Layer 4 of a small transformer language model trained on English Wikipedia (10 layers, counted from 0, width 128).
Take only the direct path to the model's output, skipping the later layers: a vector added to the residual stream pushes a token's score in proportion to its dot product with that token's output vector.

Output vectors of the tokens that the questions are about. A number n stands for (n - 500) times 0.0056.
"est": 460 506 550 439 500 546 638 522 416 492 520 504 490 526 424 510 456 525 575 460 608 420 434 503 422 580 471 502 358 536 591 423 484 561 483 506 570 525 570 560 465 420 451 403 493 456 427 637 351 389 546 467 485 595 648 520 533 480 478 494 412 480 424 410 490 502 533 468 410 420 544 517 563 590 443 604 514 506 476 513 513 560 457 601 502 554 459 529 547 535 457 521 568 480 498 498 445 484 500 637 447 643 566 453 354 571 527 442 445 531 469 542 401 401 414 497 414 434 528 459 540 457 561 462 414 486 508 510
"erous": 502 417 636 435 516 406 425 479 351 457 450 512 652 475 291 249 470 609 601 377 479 477 419 532 520 466 451 441 418 596 538 496 589 479 486 464 526 358 305 555 398 455 500 522 552 522 370 562 543 354 533 553 496 486 547 502 443 631 478 690 436 489 498 444 611 502 465 416 623 591 526 475 523 465 514 577 505 446 549 423 662 593 473 585 403 515 341 585 374 722 495 516 532 445 429 511 500 431 576 725 505 558 604 370 451 398 497 388 511 588 350 585 519 581 661 572 399 482 362 376 528 579 558 487 520 543 467 391
"₁": 435 340 690 366 329 266 268 311 238 643 316 443 734 456 35 111 393 344 825 542 482 580 102 681 606 328 439 243 369 747 786 584 773 568 695 536 702 149 267 554 539 317 664 401 630 589 455 261 526 205 297 473 624 280 630 479 691 744 273 611 306 240 626 395 695 426 562 210 631 714 603 598 543 431 505 707 279 258 963 638 715 733 321 485 370 254 431 743 555 782 625 398 471 306 236 636 701 589 368 978 372 310 581 351 495 267 564 383 638 655 242 229 738 543 776 631 469 305 258 316 724 787 666 394 449 600 257 225
"ih": 447 475 489 442 474 395 471 475 440 535 529 533 481 567 374 515 477 535 546 494 453 574 540 541 506 498 434 514 481 469 486 545 527 516 456 515 509 460 469 514 540 451 538 514 463 447 520 464 491 554 420 477 525 447 555 536 621 491 451 570 402 391 400 461 599 526 570 405 476 505 542 526 411 473 572 515 423 483 523 474 562 585 458 500 507 505 561 705 546 510 521 515 453 414 389 511 484 510 382 674 522 548 549 527 512 432 451 443 598 521 514 505 516 499 448 552 449 510 514 496 529 546 572 371 370 516 408 452
"ix": 513 481 524 539 587 476 515 485 519 508 485 555 483 553 339 477 395 418 506 457 440 599 521 589 527 431 414 503 479 564 444 472 547 498 593 542 498 498 541 670 563 401 546 504 461 450 559 493 440 475 362 451 466 457 561 435 591 516 437 511 472 458 508 588 444 417 481 466 476 482 447 524 510 498 475 542 444 453 606 514 544 569 635 508 489 546 507 555 508 551 399 470 535 543 387 506 474 503 447 655 503 411 633 509 554 404 500 454 430 477 513 496 552 461 588 525 402 536 496 561 550 516 342 453 552 503 343 500
"u": 537 589 461 465 511 589 444 562 473 494 559 501 541 526 480 527 516 588 535 418 473 550 580 469 524 585 493 515 548 411 436 482 435 417 401 458 501 632 462 477 432 466 482 539 492 486 569 493 531 504 536 439 430 476 492 492 548 515 540 428 417 541 504 456 546 568 445 441 494 537 510 556 422 503 472 542 632 524 497 465 415 490 466 501 539 475 417 600 500 482 461 483 492 535 467 491 500 560 467 671 540 476 484 538 512 478 547 511 522 497 524 556 474 587 511 506 424 571 511 494 457 500 531 408 429 516 516 503
"ut": 501 512 535 494 416 492 495 481 502 551 534 539 512 479 393 502 443 481 439 492 476 596 525 524 553 468 458 598 507 515 499 496 477 520 507 499 532 551 465 451 518 496 532 525 466 558 496 432 528 504 559 465 441 539 397 494 470 414 526 473 443 523 457 431 470 472 514 434 437 536 590 594 640 543 468 516 598 479 545 618 560 533 498 467 477 491 521 535 501 465 442 453 544 486 465 502 428 541 446 642 460 497 508 493 393 486 564 487 498 500 587 525 432 544 564 521 357 615 514 499 485 487 490 487 429 500 581 465
" while": 505 446 600 470 483 469 522 490 541 383 485 444 538 468 480 435 491 421 483 525 524 511 455 471 556 461 502 479 568 478 425 522 515 398 520 473 475 458 478 551 472 442 527 500 475 436 568 468 483 515 515 535 568 532 499 480 485 509 459 535 384 512 434 465 556 462 506 509 509 463 524 559 456 553 486 552 497 499 564 481 559 473 486 518 542 543 396 549 453 523 509 472 424 506 432 514 415 479 539 543 492 466 489 488 484 465 500 471 466 531 409 485 540 471 625 471 488 436 456 482 496 546 551 533 470 544 501 541
"reek": 543 448 528 438 403 484 521 311 413 582 389 492 606 453 344 327 517 496 587 444 493 454 350 407 431 380 590 418 477 477 500 502 568 521 717 523 462 458 448 525 591 430 593 422 571 485 519 442 583 424 494 444 551 438 555 566 485 498 431 467 537 482 513 466 611 408 562 521 584 523 530 562 407 481 460 539 491 434 680 532 538 483 456 556 529 587 433 610 520 545 556 439 496 458 517 533 516 440 474 664 459 476 448 462 556 436 462 420 577 512 434 407 589 653 577 685 515 440 409 421 523 484 568 521 471 540 394 331
"No": 534 482 614 530 440 552 438 454 408 436 471 636 500 400 354 457 535 441 519 489 445 528 489 496 519 584 475 478 527 486 550 526 509 546 524 476 540 413 513 549 560 393 543 411 414 469 472 415 468 296 382 473 523 449 469 565 545 556 412 604 471 446 511 500 506 395 500 453 550 581 428 483 434 517 546 565 470 430 568 539 482 592 498 577 468 393 516 547 425 534 417 524 445 476 397 541 481 524 474 668 562 489 602 518 570 414 584 562 574 565 544 402 487 497 531 497 486 511 468 523 502 595 576 540 544 487 441 511
"serv": 503 428 617 434 430 338 524 412 521 521 534 377 455 598 348 463 424 534 484 538 472 514 529 561 484 395 440 442 427 568 521 519 496 472 556 589 639 524 469 524 404 385 635 448 446 614 490 456 486 355 473 452 424 623 423 480 574 526 424 529 464 445 548 528 573 516 531 484 508 558 645 453 580 496 517 606 443 453 602 569 562 484 312 506 469 369 447 528 400 469 526 418 528 412 389 540 442 594 361 676 490 535 528 539 534 423 549 514 524 555 349 410 620 436 500 493 472 567 535 440 482 614 523 395 541 488 438 448
"′": 429 521 541 534 434 437 464 407 436 538 353 476 502 530 410 442 541 562 550 473 556 508 423 572 652 423 571 394 579 533 467 546 470 472 630 526 569 390 419 368 508 518 643 567 485 558 377 374 338 454 533 437 579 446 576 442 608 503 514 478 591 507 436 491 429 607 597 484 572 622 535 484 476 434 508 471 449 444 654 514 469 546 520 418 489 433 516 517 558 475 492 440 447 371 524 537 576 453 561 686 516 502 526 461 570 457 666 532 516 668 464 603 528 550 532 500 510 476 395 520 514 574 500 523 560 622 415 475
"ients": 425 436 602 504 406 416 458 495 532 534 516 377 502 445 321 407 487 513 495 411 487 469 432 573 612 528 556 423 542 511 519 427 578 464 568 513 558 340 427 431 555 343 590 594 428 524 596 421 477 463 547 404 513 483 657 493 586 634 489 493 386 379 416 415 545 472 515 407 622 522 557 433 445 491 477 528 551 455 706 574 544 547 347 559 435 537 456 570 472 601 487 526 568 427 412 519 470 596 399 614 542 469 621 535 426 411 606 408 507 515 519 403 579 480 648 513 483 381 419 489 541 687 493 452 419 536 683 431
"mouth": 477 350 614 493 413 458 445 386 550 579 393 562 579 502 283 304 523 534 660 460 457 482 333 517 346 453 387 502 419 603 474 429 577 546 651 520 529 362 408 662 395 383 636 393 558 645 543 440 400 479 351 482 509 379 634 551 602 651 461 549 517 438 569 371 650 485 447 387 546 510 595 528 438 369 421 512 441 352 631 571 602 628 517 502 502 527 621 620 463 559 582 426 358 328 557 517 586 453 546 672 422 432 453 396 490 404 531 582 593 547 453 449 541 500 455 565 525 449 532 537 548 675 526 523 473 500 452 384
"urn": 415 510 591 536 448 496 492 553 377 458 529 516 538 479 323 495 442 500 465 587 476 519 437 506 524 379 417 567 497 536 477 474 496 553 568 521 537 357 612 530 543 462 552 400 532 537 556 456 448 327 430 426 497 508 446 478 578 491 411 548 389 384 520 482 598 593 509 398 465 352 639 524 571 457 484 491 520 437 619 504 521 479 461 507 530 390 469 601 478 382 665 425 572 508 566 522 534 526 424 616 538 490 503 476 525 510 463 489 707 522 498 569 579 520 558 551 441 521 472 531 488 542 444 560 483 543 427 439
"fter": 494 517 608 516 470 467 602 507 402 490 426 466 511 563 371 338 568 412 635 481 506 568 364 546 661 500 693 513 455 606 524 510 686 413 564 500 493 387 493 522 448 428 553 475 589 608 396 424 462 474 321 545 429 398 441 496 430 417 421 459 435 496 494 371 369 437 481 456 341 554 530 576 576 505 540 509 468 368 654 509 682 623 497 461 460 378 370 524 462 643 578 498 476 405 265 519 516 511 511 696 525 596 634 472 546 529 547 404 447 579 436 523 503 546 567 537 465 517 517 455 510 560 559 523 557 552 445 436
"orney": 515 520 623 542 473 405 441 454 472 569 394 506 597 568 348 405 430 429 500 522 484 670 418 514 500 510 578 494 341 591 544 547 584 604 546 563 540 485 594 539 475 492 522 420 500 569 431 405 504 354 429 430 693 376 456 542 522 557 467 493 477 467 525 484 575 378 566 406 619 521 554 534 492 442 399 588 560 429 597 652 562 642 466 514 449 465 433 532 549 455 483 569 556 496 408 547 592 477 415 677 378 457 473 464 481 425 582 518 575 532 424 548 618 455 586 509 415 460 453 491 491 696 494 496 439 533 462 466
"₂": 423 366 691 357 356 309 328 293 209 659 328 412 705 418 38 194 410 350 798 517 487 569 199 644 649 305 429 307 351 746 735 578 724 545 699 508 675 160 311 542 550 329 664 403 613 579 429 265 538 210 301 460 629 300 612 520 709 739 293 624 302 262 604 423 650 441 541 207 598 715 590 576 491 456 519 680 331 306 879 638 721 734 327 500 357 231 446 752 589 773 607 396 454 298 283 598 678 568 360 966 399 331 555 341 546 298 545 377 650 743 240 257 759 567 709 648 461 292 269 341 726 731 660 420 456 598 284 223
"oin": 481 519 533 458 580 510 472 465 500 477 541 510 544 533 361 443 405 409 562 483 492 472 482 542 532 420 552 481 490 509 522 485 588 511 567 590 408 479 502 550 526 379 515 435 552 430 467 358 473 500 542 455 505 537 418 483 560 501 448 546 474 498 471 359 556 459 588 486 387 591 571 405 576 498 421 574 492 465 595 681 570 662 502 489 455 558 434 590 546 509 595 492 489 374 519 515 476 526 480 614 577 500 565 414 405 481 516 427 617 550 442 407 560 450 461 484 419 485 468 478 506 583 527 441 461 500 502 495
"ince": 464 465 645 498 349 484 494 432 440 518 522 508 508 512 365 338 407 352 601 482 477 548 365 541 485 551 601 424 561 619 496 491 526 483 586 575 536 453 596 525 544 487 478 482 487 443 479 495 371 462 344 445 496 320 601 377 558 495 384 512 375 502 559 529 511 467 409 512 514 409 541 564 464 483 393 506 444 527 601 562 511 484 416 494 489 523 502 550 362 562 484 448 419 447 332 520 468 572 420 634 538 541 601 424 539 594 449 480 625 688 430 424 599 460 532 487 452 531 460 540 407 613 557 431 515 562 472 449
"formation": 477 445 659 467 492 348 520 498 545 609 517 562 424 498 399 419 522 333 530 483 555 541 352 549 451 407 491 442 407 520 463 474 512 538 518 497 603 526 538 438 495 286 522 473 457 505 490 490 475 486 392 444 483 457 589 433 528 510 552 574 435 462 536 492 585 526 518 392 535 595 513 506 452 531 491 421 380 513 707 606 540 562 425 498 381 418 476 563 465 606 517 545 522 401 386 530 496 488 467 669 511 533 535 492 620 399 633 398 500 505 466 492 608 511 502 580 416 521 452 450 539 562 571 508 572 432 458 394
" those": 522 516 645 429 443 492 609 486 463 494 453 440 542 536 448 381 490 494 465 435 430 585 538 522 538 495 515 545 534 526 440 491 518 427 514 400 575 427 469 491 547 476 583 517 528 467 509 438 503 469 447 410 571 461 458 545 482 631 465 536 428 401 441 481 518 445 454 441 456 514 564 493 432 554 455 498 547 422 600 538 519 558 463 554 372 443 393 598 472 521 429 491 456 496 464 514 525 483 425 548 449 526 510 539 553 407 443 440 509 522 413 454 615 554 606 556 438 541 471 485 473 580 516 382 417 541 391 444
"it": 511 512 507 411 489 511 508 491 491 512 518 548 397 582 475 509 492 542 469 388 483 435 513 510 492 579 595 628 529 397 464 463 491 418 471 476 575 461 600 553 449 489 409 475 451 480 546 540 532 549 453 383 561 569 535 523 486 460 531 538 494 544 448 437 532 508 563 450 519 396 511 606 619 586 371 503 544 482 509 505 446 442 500 483 468 462 563 542 431 483 382 538 540 467 536 501 515 439 457 630 482 528 453 495 474 470 525 492 570 514 560 599 600 500 563 465 414 489 564 568 470 445 574 475 542 460 496 480

Each question shows what one neuron of this layer's MLP adds at an activation of 1. A number n stands for (n - 500) times 0.00075.

n102: 464 330 462 500 413 453 375 360 538 360 613 509 597 478 497 356 468 353 388 448 555 705 359 491 600 473 591 475 405 506 539 707 539 491 665 476 437 700 584 588 353 661 549 392 410 540 518 290 566 438 587 567 668 497 546 601 420 392 485 340 458 640 458 660 621 545 550 412 539 485 463 467 679 352 440 531 619 472 414 649 503 564 552 318 539 595 602 451 460 534 503 449 643 534 408 634 541 449 376 565 286 588 336 665 473 289 443 468 338 448 490 589 524 596 380 586 497 413 586 427 631 340 382 478 435 539 407 482
Pushed up most: "orney"

n26: 503 574 512 546 532 347 616 455 327 481 263 484 546 450 437 583 405 786 541 564 494 527 401 320 434 517 595 589 713 477 560 385 556 474 475 497 543 456 412 623 657 491 497 485 526 532 602 450 431 438 566 319 491 596 494 441 422 358 464 509 601 441 441 497 340 790 465 369 599 594 315 589 553 712 623 494 419 503 390 598 351 357 503 476 605 503 384 494 500 708 329 397 488 465 659 848 479 628 396 695 583 424 534 542 516 707 623 479 430 375 510 596 580 420 444 653 448 403 539 571 532 704 484 483 386 380 588 558
Which two tokens does it push up most, strongest first? "′", "ients"

n234: 298 395 393 562 604 410 455 525 467 512 500 370 485 552 669 407 542 428 630 564 550 489 431 574 379 646 598 382 521 468 515 623 508 482 602 312 619 573 553 506 529 543 550 443 644 485 474 509 439 551 336 596 592 614 488 663 343 630 425 457 520 460 489 594 460 429 487 514 441 571 451 474 569 555 613 341 486 524 570 489 360 509 297 586 404 511 470 608 579 860 574 524 426 276 554 460 561 363 481 279 514 506 461 497 422 467 442 295 518 535 537 452 415 476 474 509 666 505 638 441 325 676 471 547 573 434 400 421
Which three tokens does it push up most, strongest first? "₁", "₂", "fter"

n90: 439 574 615 412 673 321 430 620 587 397 676 503 588 545 602 529 400 405 364 662 451 566 376 623 523 427 428 497 667 542 524 311 404 583 408 570 548 476 665 562 611 655 568 380 516 460 375 500 479 341 533 518 467 375 527 569 491 433 517 618 313 559 390 591 435 577 526 463 556 420 471 566 372 469 497 586 675 370 675 433 663 412 468 448 461 494 653 292 557 444 684 522 375 389 584 443 532 545 525 327 432 570 481 520 620 516 596 477 705 708 567 695 435 602 545 500 398 695 586 450 457 567 488 519 474 425 305 450
Pushed up most: "urn"

n92: 591 578 590 416 629 542 394 469 487 396 614 514 565 675 282 407 564 597 580 605 453 384 665 617 290 533 494 551 520 515 617 510 398 564 448 459 611 557 605 542 658 320 371 522 611 760 336 304 414 367 441 584 520 567 701 320 699 302 529 556 454 422 679 568 406 585 482 453 635 568 791 582 539 563 330 579 454 373 577 436 594 463 449 386 350 481 438 460 553 367 547 407 549 456 392 349 660 490 746 474 626 535 515 360 398 393 370 378 651 581 479 344 455 503 543 327 612 649 450 458 460 679 567 491 649 464 446 519
Pushed up most: "₁"

n258: 402 494 450 544 649 538 585 723 488 611 398 589 698 640 359 239 340 612 309 391 454 451 528 623 558 622 399 485 497 563 555 893 630 520 554 405 483 647 292 589 574 705 424 632 579 576 425 449 542 450 584 542 403 516 605 325 382 476 512 438 497 468 532 391 541 510 291 497 575 503 448 589 602 549 509 500 443 458 411 616 531 742 618 636 458 497 485 605 491 430 423 310 673 404 362 356 659 558 633 511 695 476 584 429 419 389 483 563 520 411 664 623 538 588 593 580 447 539 398 475 457 372 601 561 453 387 456 620
Pushed up most: "erous"

n179: 455 408 522 507 488 267 587 822 561 538 289 316 457 809 647 526 303 382 605 331 536 500 634 504 479 416 435 408 489 291 647 432 454 351 720 313 508 594 859 588 672 504 289 614 537 496 496 370 620 546 534 526 392 500 443 379 500 445 518 579 474 445 600 512 533 589 804 475 215 458 543 390 422 511 454 422 489 717 777 496 415 213 457 586 255 706 500 614 571 434 561 517 515 618 311 623 529 415 527 517 602 480 633 601 571 340 389 529 451 435 555 566 493 373 578 422 565 384 471 343 371 569 677 605 569 444 703 390
Which of these tokens does it push down most? "mouth"

n119: 596 567 588 639 493 558 517 507 436 454 438 685 587 625 481 507 486 526 714 443 470 490 333 523 679 381 513 341 457 357 665 380 565 507 555 422 349 672 627 661 615 656 428 616 459 539 638 596 479 698 642 281 636 433 437 726 641 485 345 448 699 390 503 360 336 469 427 543 536 550 252 468 189 510 510 725 648 503 599 672 589 535 816 610 465 692 424 549 585 507 490 562 503 696 500 296 419 455 359 476 595 529 475 443 413 533 234 575 323 482 474 455 428 694 563 379 471 657 470 599 468 534 518 491 459 615 490 680
Which of these tokens does it push down most? "serv"

n133: 416 379 574 506 536 500 485 560 613 484 391 329 691 477 587 460 478 531 668 451 609 464 548 728 437 304 318 460 277 371 430 676 435 494 515 647 407 455 597 503 550 556 383 410 394 510 331 397 544 634 594 570 803 529 519 563 590 387 506 383 462 541 522 544 438 634 521 452 462 620 623 587 391 398 509 599 497 465 410 469 590 589 366 542 503 463 583 583 717 627 551 512 381 436 450 324 448 685 564 361 429 387 534 570 443 747 326 564 551 404 334 526 463 646 522 634 371 553 539 580 471 637 551 688 577 326 433 358
Which three tokens does it push up most, strongest first? "₂", "₁", "mouth"

n262: 592 541 671 399 486 336 607 680 341 542 561 391 511 540 555 554 282 336 497 540 612 392 815 497 559 357 497 487 384 481 462 392 539 451 419 506 257 584 636 527 562 333 553 294 566 595 353 504 500 700 644 605 317 573 612 504 674 362 450 573 579 323 588 560 588 517 462 598 497 472 464 197 520 373 444 375 653 432 351 690 572 545 723 500 382 693 659 640 607 632 398 510 391 500 592 364 457 428 522 325 429 569 592 265 390 410 533 510 482 395 333 532 605 503 448 422 217 555 431 614 367 527 601 494 483 497 533 372
Pushed up most: "oin"

n316: 588 506 580 593 643 420 546 368 310 641 409 584 328 245 362 577 497 672 500 546 543 476 552 382 642 557 573 535 474 660 510 555 646 668 522 387 433 257 549 419 554 506 376 642 526 694 606 366 494 651 579 484 719 275 500 497 497 340 460 608 329 450 516 314 494 462 476 473 515 607 464 361 484 575 564 413 390 509 446 601 392 580 509 631 494 653 488 484 497 588 467 642 450 571 689 476 518 239 439 590 568 437 458 451 535 324 419 602 278 526 523 333 727 410 522 522 581 360 585 398 490 521 436 575 658 421 506 491
Pushed up most: "₂"

n256: 593 552 484 263 618 327 598 490 406 626 427 534 598 571 450 539 457 325 385 578 323 360 635 497 503 357 463 567 417 588 320 445 418 528 573 482 479 670 423 688 618 704 479 573 527 644 578 543 705 462 567 360 537 517 510 423 600 397 617 770 443 447 593 409 606 450 570 379 391 445 388 515 657 414 429 596 537 387 386 334 551 473 360 694 578 669 567 425 373 128 494 541 513 517 440 261 536 480 472 641 346 472 479 497 389 426 635 690 582 568 230 593 546 611 359 537 631 377 474 582 452 627 585 321 339 449 480 457
Which of these tokens does it push down most? "fter"

n243: 532 422 550 640 421 478 491 627 340 397 595 513 218 578 551 475 488 338 372 335 445 406 462 609 533 689 520 462 562 405 468 387 393 454 550 571 389 423 610 306 468 443 421 518 488 640 400 200 545 559 656 519 592 545 552 573 591 386 626 481 503 566 425 286 403 336 479 509 429 559 521 526 462 455 606 467 487 437 419 481 588 342 337 576 445 563 404 490 446 513 454 652 579 438 544 451 411 478 401 478 724 594 560 555 408 407 895 218 419 561 439 532 706 473 551 623 507 554 533 671 329 485 263 445 572 510 475 469
Pushed up most: "ients"

n204: 465 520 684 537 619 537 622 583 406 646 578 442 588 380 303 567 546 459 468 539 530 500 643 572 452 466 402 589 391 670 652 516 476 660 642 469 530 662 422 589 472 435 503 428 406 586 560 610 616 305 622 646 525 169 503 438 447 335 567 528 506 472 497 507 380 506 593 631 456 552 280 578 432 411 458 378 655 494 387 756 443 525 558 401 440 491 607 627 518 351 524 365 599 545 615 715 494 522 696 518 374 427 419 615 644 645 424 414 707 379 560 576 645 435 503 422 503 350 452 586 646 467 551 426 432 607 506 641
Which two tokens does it push up most, strongest first? "orney", "urn"

n223: 447 453 415 334 368 416 472 652 587 471 398 562 560 514 531 350 434 430 545 435 429 603 444 494 546 338 650 439 618 482 380 454 316 530 472 356 483 354 710 616 365 452 744 418 369 349 679 517 641 477 628 305 384 559 601 584 497 534 429 574 439 379 576 371 645 659 415 366 256 312 558 594 500 527 414 518 636 503 537 497 491 662 395 488 795 573 542 441 500 341 423 473 503 457 589 610 481 443 500 268 409 517 517 565 433 483 609 369 435 458 497 568 393 515 452 436 510 611 387 792 380 519 494 393 387 362 397 422
Pushed up most: "urn"

n206: 453 534 436 400 369 461 577 349 514 537 638 494 405 617 527 605 583 331 566 566 609 411 494 300 357 587 516 461 430 489 417 296 487 436 656 609 521 457 301 408 517 424 462 352 508 578 575 527 403 406 508 670 437 497 638 628 629 518 445 383 557 542 520 411 377 432 528 360 505 494 511 495 463 481 429 365 562 362 443 539 270 474 322 475 414 729 441 581 420 606 467 471 604 468 359 655 390 455 495 616 483 449 442 492 565 446 374 655 445 509 377 618 450 645 409 587 480 415 383 369 422 569 463 521 511 594 393 522
Pushed up most: "reek"

n290: 480 293 403 448 468 637 485 491 428 383 438 519 503 672 477 442 555 547 516 728 515 506 551 527 634 629 523 523 356 605 418 443 330 593 325 405 523 437 386 454 469 469 538 447 205 433 551 309 556 568 481 430 584 377 497 451 670 612 527 453 569 596 401 439 613 318 473 553 413 635 533 414 580 373 512 512 599 497 866 554 512 393 419 521 453 610 373 573 462 500 449 357 512 321 534 365 533 475 411 486 393 526 550 536 528 523 457 570 500 398 566 708 396 479 491 435 314 509 437 631 253 672 503 291 546 656 594 439
Pushed up most: "ients"

n317: 731 420 65 704 431 678 411 528 444 420 574 470 252 403 513 561 390 360 462 484 400 358 514 309 381 489 592 652 269 504 567 787 680 598 643 586 601 504 568 590 546 624 457 512 572 517 373 460 525 323 533 521 805 466 513 570 434 425 480 152 383 339 348 491 819 372 509 599 701 744 211 660 566 219 381 488 702 348 443 391 496 331 315 440 407 242 602 508 449 427 616 531 533 645 302 643 326 351 519 726 402 658 645 733 533 391 460 650 398 856 465 430 590 492 371 475 474 496 468 418 483 403 555 496 435 370 601 581
Pushed up most: "orney"

n16: 281 383 478 444 431 590 506 451 553 549 256 592 380 354 371 434 569 677 593 620 555 597 538 363 591 477 459 477 208 333 390 458 593 605 484 537 476 542 395 443 490 589 345 570 413 591 438 510 510 500 634 539 474 464 682 373 373 527 432 436 388 566 421 441 497 693 553 515 521 411 348 556 494 515 521 591 329 455 693 633 704 581 574 531 503 519 418 539 403 745 338 670 576 435 462 329 624 697 571 334 666 500 617 592 474 436 561 615 314 314 500 536 698 376 439 411 543 611 601 666 542 540 477 543 594 510 640 525
Which of these tokens does it push down most? "urn"

n272: 603 381 484 484 681 288 422 367 605 435 560 480 420 425 415 413 572 625 555 614 561 339 552 622 445 589 512 465 464 479 422 562 605 516 569 374 642 584 451 585 522 430 355 445 639 559 471 398 433 232 423 497 337 662 435 467 399 325 287 384 494 500 506 379 531 601 451 579 604 405 436 427 424 266 485 482 468 557 361 376 600 665 599 614 471 465 428 562 406 546 445 428 408 523 433 260 432 665 477 406 600 399 360 543 398 473 514 659 568 419 611 464 613 470 634 722 339 650 540 491 403 395 506 315 810 417 454 375
Pushed up most: "serv"

n289: 459 655 487 357 227 490 384 481 454 445 365 406 450 778 478 467 686 363 538 330 376 529 570 435 649 528 603 509 507 637 641 583 366 531 644 494 597 531 281 383 708 551 566 506 488 490 583 572 514 602 517 459 619 393 441 365 588 593 378 620 408 641 537 374 630 507 526 532 563 717 455 469 362 461 328 513 291 401 385 295 474 445 658 467 490 453 523 317 648 458 354 535 406 173 571 548 520 561 691 565 567 529 555 421 674 514 579 507 493 438 442 437 396 433 548 588 301 625 676 647 317 381 479 454 637 490 325 733
Pushed up most: "′"

n136: 382 564 497 607 543 381 590 391 618 464 506 434 604 398 524 575 513 695 532 321 423 515 528 601 479 468 326 494 260 569 494 477 545 631 613 351 419 571 537 494 686 408 447 476 456 539 490 714 674 590 279 484 461 585 610 453 554 510 268 468 381 643 547 458 727 551 556 460 566 464 393 597 475 448 567 360 446 395 554 509 534 539 639 285 481 431 436 464 548 404 310 485 459 687 401 337 488 373 591 355 469 476 577 469 622 416 694 353 405 516 558 479 528 491 535 312 477 383 555 478 383 463 788 631 447 175 394 400
Pushed up most: "formation"

n86: 612 263 388 646 660 534 668 520 567 293 414 315 572 419 507 578 422 425 538 363 443 678 353 533 484 506 624 424 418 749 454 461 308 450 466 606 431 661 713 605 559 483 593 543 352 458 637 731 576 414 469 349 285 342 279 449 572 427 597 469 653 503 606 639 568 455 637 516 465 607 609 487 779 546 430 658 473 520 507 443 408 468 420 596 559 497 588 613 559 385 616 474 394 695 610 579 362 648 417 386 219 402 522 400 736 322 592 395 500 764 485 526 391 454 510 558 639 520 503 456 496 631 486 396 541 364 463 392
Pushed up most: "serv"

n6: 487 366 330 473 542 505 373 539 474 448 419 508 420 471 410 481 659 645 399 463 573 544 539 451 435 409 625 468 548 431 508 401 474 355 272 602 543 525 296 505 522 570 632 513 381 475 500 486 511 630 587 649 533 550 555 680 406 408 463 486 440 438 441 444 374 462 275 438 548 741 528 515 535 466 422 477 376 638 428 368 492 406 547 435 618 489 402 528 423 655 729 459 449 520 478 348 492 462 605 522 489 557 517 479 486 523 379 431 450 475 388 525 468 618 535 473 548 526 495 428 506 497 632 589 655 352 305 399
Which of these tokens does it push down most? "orney"

n301: 567 604 538 497 667 450 529 568 738 594 473 512 516 487 490 503 582 529 385 549 367 369 467 523 431 484 544 481 478 483 284 436 480 709 290 581 380 503 408 562 422 524 420 412 415 436 543 268 617 646 629 655 524 451 664 434 509 513 564 476 647 331 313 555 515 399 526 443 561 500 377 684 488 440 388 623 634 446 691 736 280 391 555 477 448 453 395 701 381 453 517 542 530 417 414 362 337 479 544 371 526 446 401 691 518 469 462 462 506 445 703 478 592 358 443 548 522 362 540 535 564 576 485 524 476 569 529 462
Pushed up most: "ients"

n283: 715 536 591 591 618 503 503 561 631 540 638 551 858 500 675 273 524 706 176 469 538 639 426 589 411 374 523 500 526 239 449 609 228 526 387 462 530 362 565 430 489 664 482 452 493 361 417 557 568 619 371 496 192 554 471 474 380 515 663 547 658 256 546 415 433 546 480 537 560 493 473 598 564 351 517 616 295 440 356 583 715 489 427 404 655 482 601 507 564 426 531 487 369 562 354 550 691 450 585 573 563 714 580 621 378 305 553 510 405 384 337 517 440 351 550 383 555 503 370 496 812 566 363 494 637 435 555 545
Pushed up most: "erous"

n253: 402 656 673 525 417 443 729 497 861 621 359 477 540 401 620 598 481 377 552 540 420 524 693 475 564 322 444 550 450 361 578 579 533 441 519 387 548 627 596 456 690 417 341 316 556 464 513 551 568 630 397 464 500 582 408 517 557 650 422 448 435 519 525 528 484 430 511 806 425 424 374 556 535 573 472 408 455 615 544 522 515 523 572 515 357 446 527 238 390 430 488 684 414 229 359 434 494 413 660 474 661 490 641 531 374 466 428 597 576 500 681 431 468 735 355 545 527 461 417 569 356 500 601 447 582 532 472 437
Pushed up most: "formation"

n249: 455 393 631 506 409 318 433 593 497 388 565 577 462 372 135 436 583 606 477 554 669 354 571 413 556 447 536 613 517 317 573 324 736 791 449 550 393 437 456 600 418 364 520 559 494 570 470 479 353 653 627 586 359 517 510 425 539 493 430 576 516 390 668 610 417 539 439 252 439 369 329 617 403 370 497 615 497 589 590 633 425 334 541 447 559 477 590 530 336 551 516 497 623 627 656 616 481 506 440 663 446 521 409 396 438 342 493 589 627 483 617 497 526 327 340 584 550 390 350 510 517 389 549 319 490 628 595 685
Which of these tokens does it push down most? " those"

n49: 409 410 500 596 395 437 424 394 503 607 527 420 482 522 529 533 424 478 668 209 402 568 733 617 578 574 503 460 493 297 448 372 341 406 647 378 755 235 644 557 405 584 699 445 608 684 569 428 466 711 381 548 510 521 335 767 349 547 687 408 422 507 520 367 296 466 534 584 506 388 439 509 537 535 601 490 692 299 590 655 481 469 638 542 754 420 580 566 481 525 484 430 631 531 551 452 339 564 622 573 547 589 539 274 585 493 504 371 524 497 378 613 580 474 527 591 399 573 552 503 410 658 445 482 493 725 395 716
Pushed up most: "fter"

n182: 515 424 301 459 621 466 546 388 552 474 532 526 587 591 510 628 525 410 442 374 356 542 368 558 624 632 787 558 637 577 481 510 527 399 509 294 476 497 626 578 541 639 543 461 599 510 607 338 490 560 506 581 529 458 390 477 361 587 337 465 573 494 424 687 425 623 693 279 654 526 415 503 674 579 671 372 737 383 524 528 421 477 500 472 590 469 473 662 401 394 439 521 497 627 468 731 503 576 667 399 341 362 605 607 293 614 470 475 627 601 328 470 635 364 452 336 533 440 579 456 409 460 445 488 534 500 540 260
Which of these tokens does it push down most? "formation"

n70: 485 488 364 392 440 497 607 700 415 516 500 443 683 362 552 421 605 401 507 541 534 448 394 360 636 444 297 456 557 476 595 487 552 530 359 613 473 599 519 640 536 700 463 275 400 198 493 352 445 665 503 378 555 543 625 571 365 428 563 422 497 400 603 595 452 368 482 534 654 527 583 250 387 478 404 478 567 360 342 450 444 322 572 388 589 471 598 592 448 302 531 543 590 400 548 384 698 471 590 544 500 589 488 456 442 643 431 585 470 510 407 310 545 525 396 738 430 375 410 579 302 333 228 432 484 467 569 443
Pushed up most: "reek"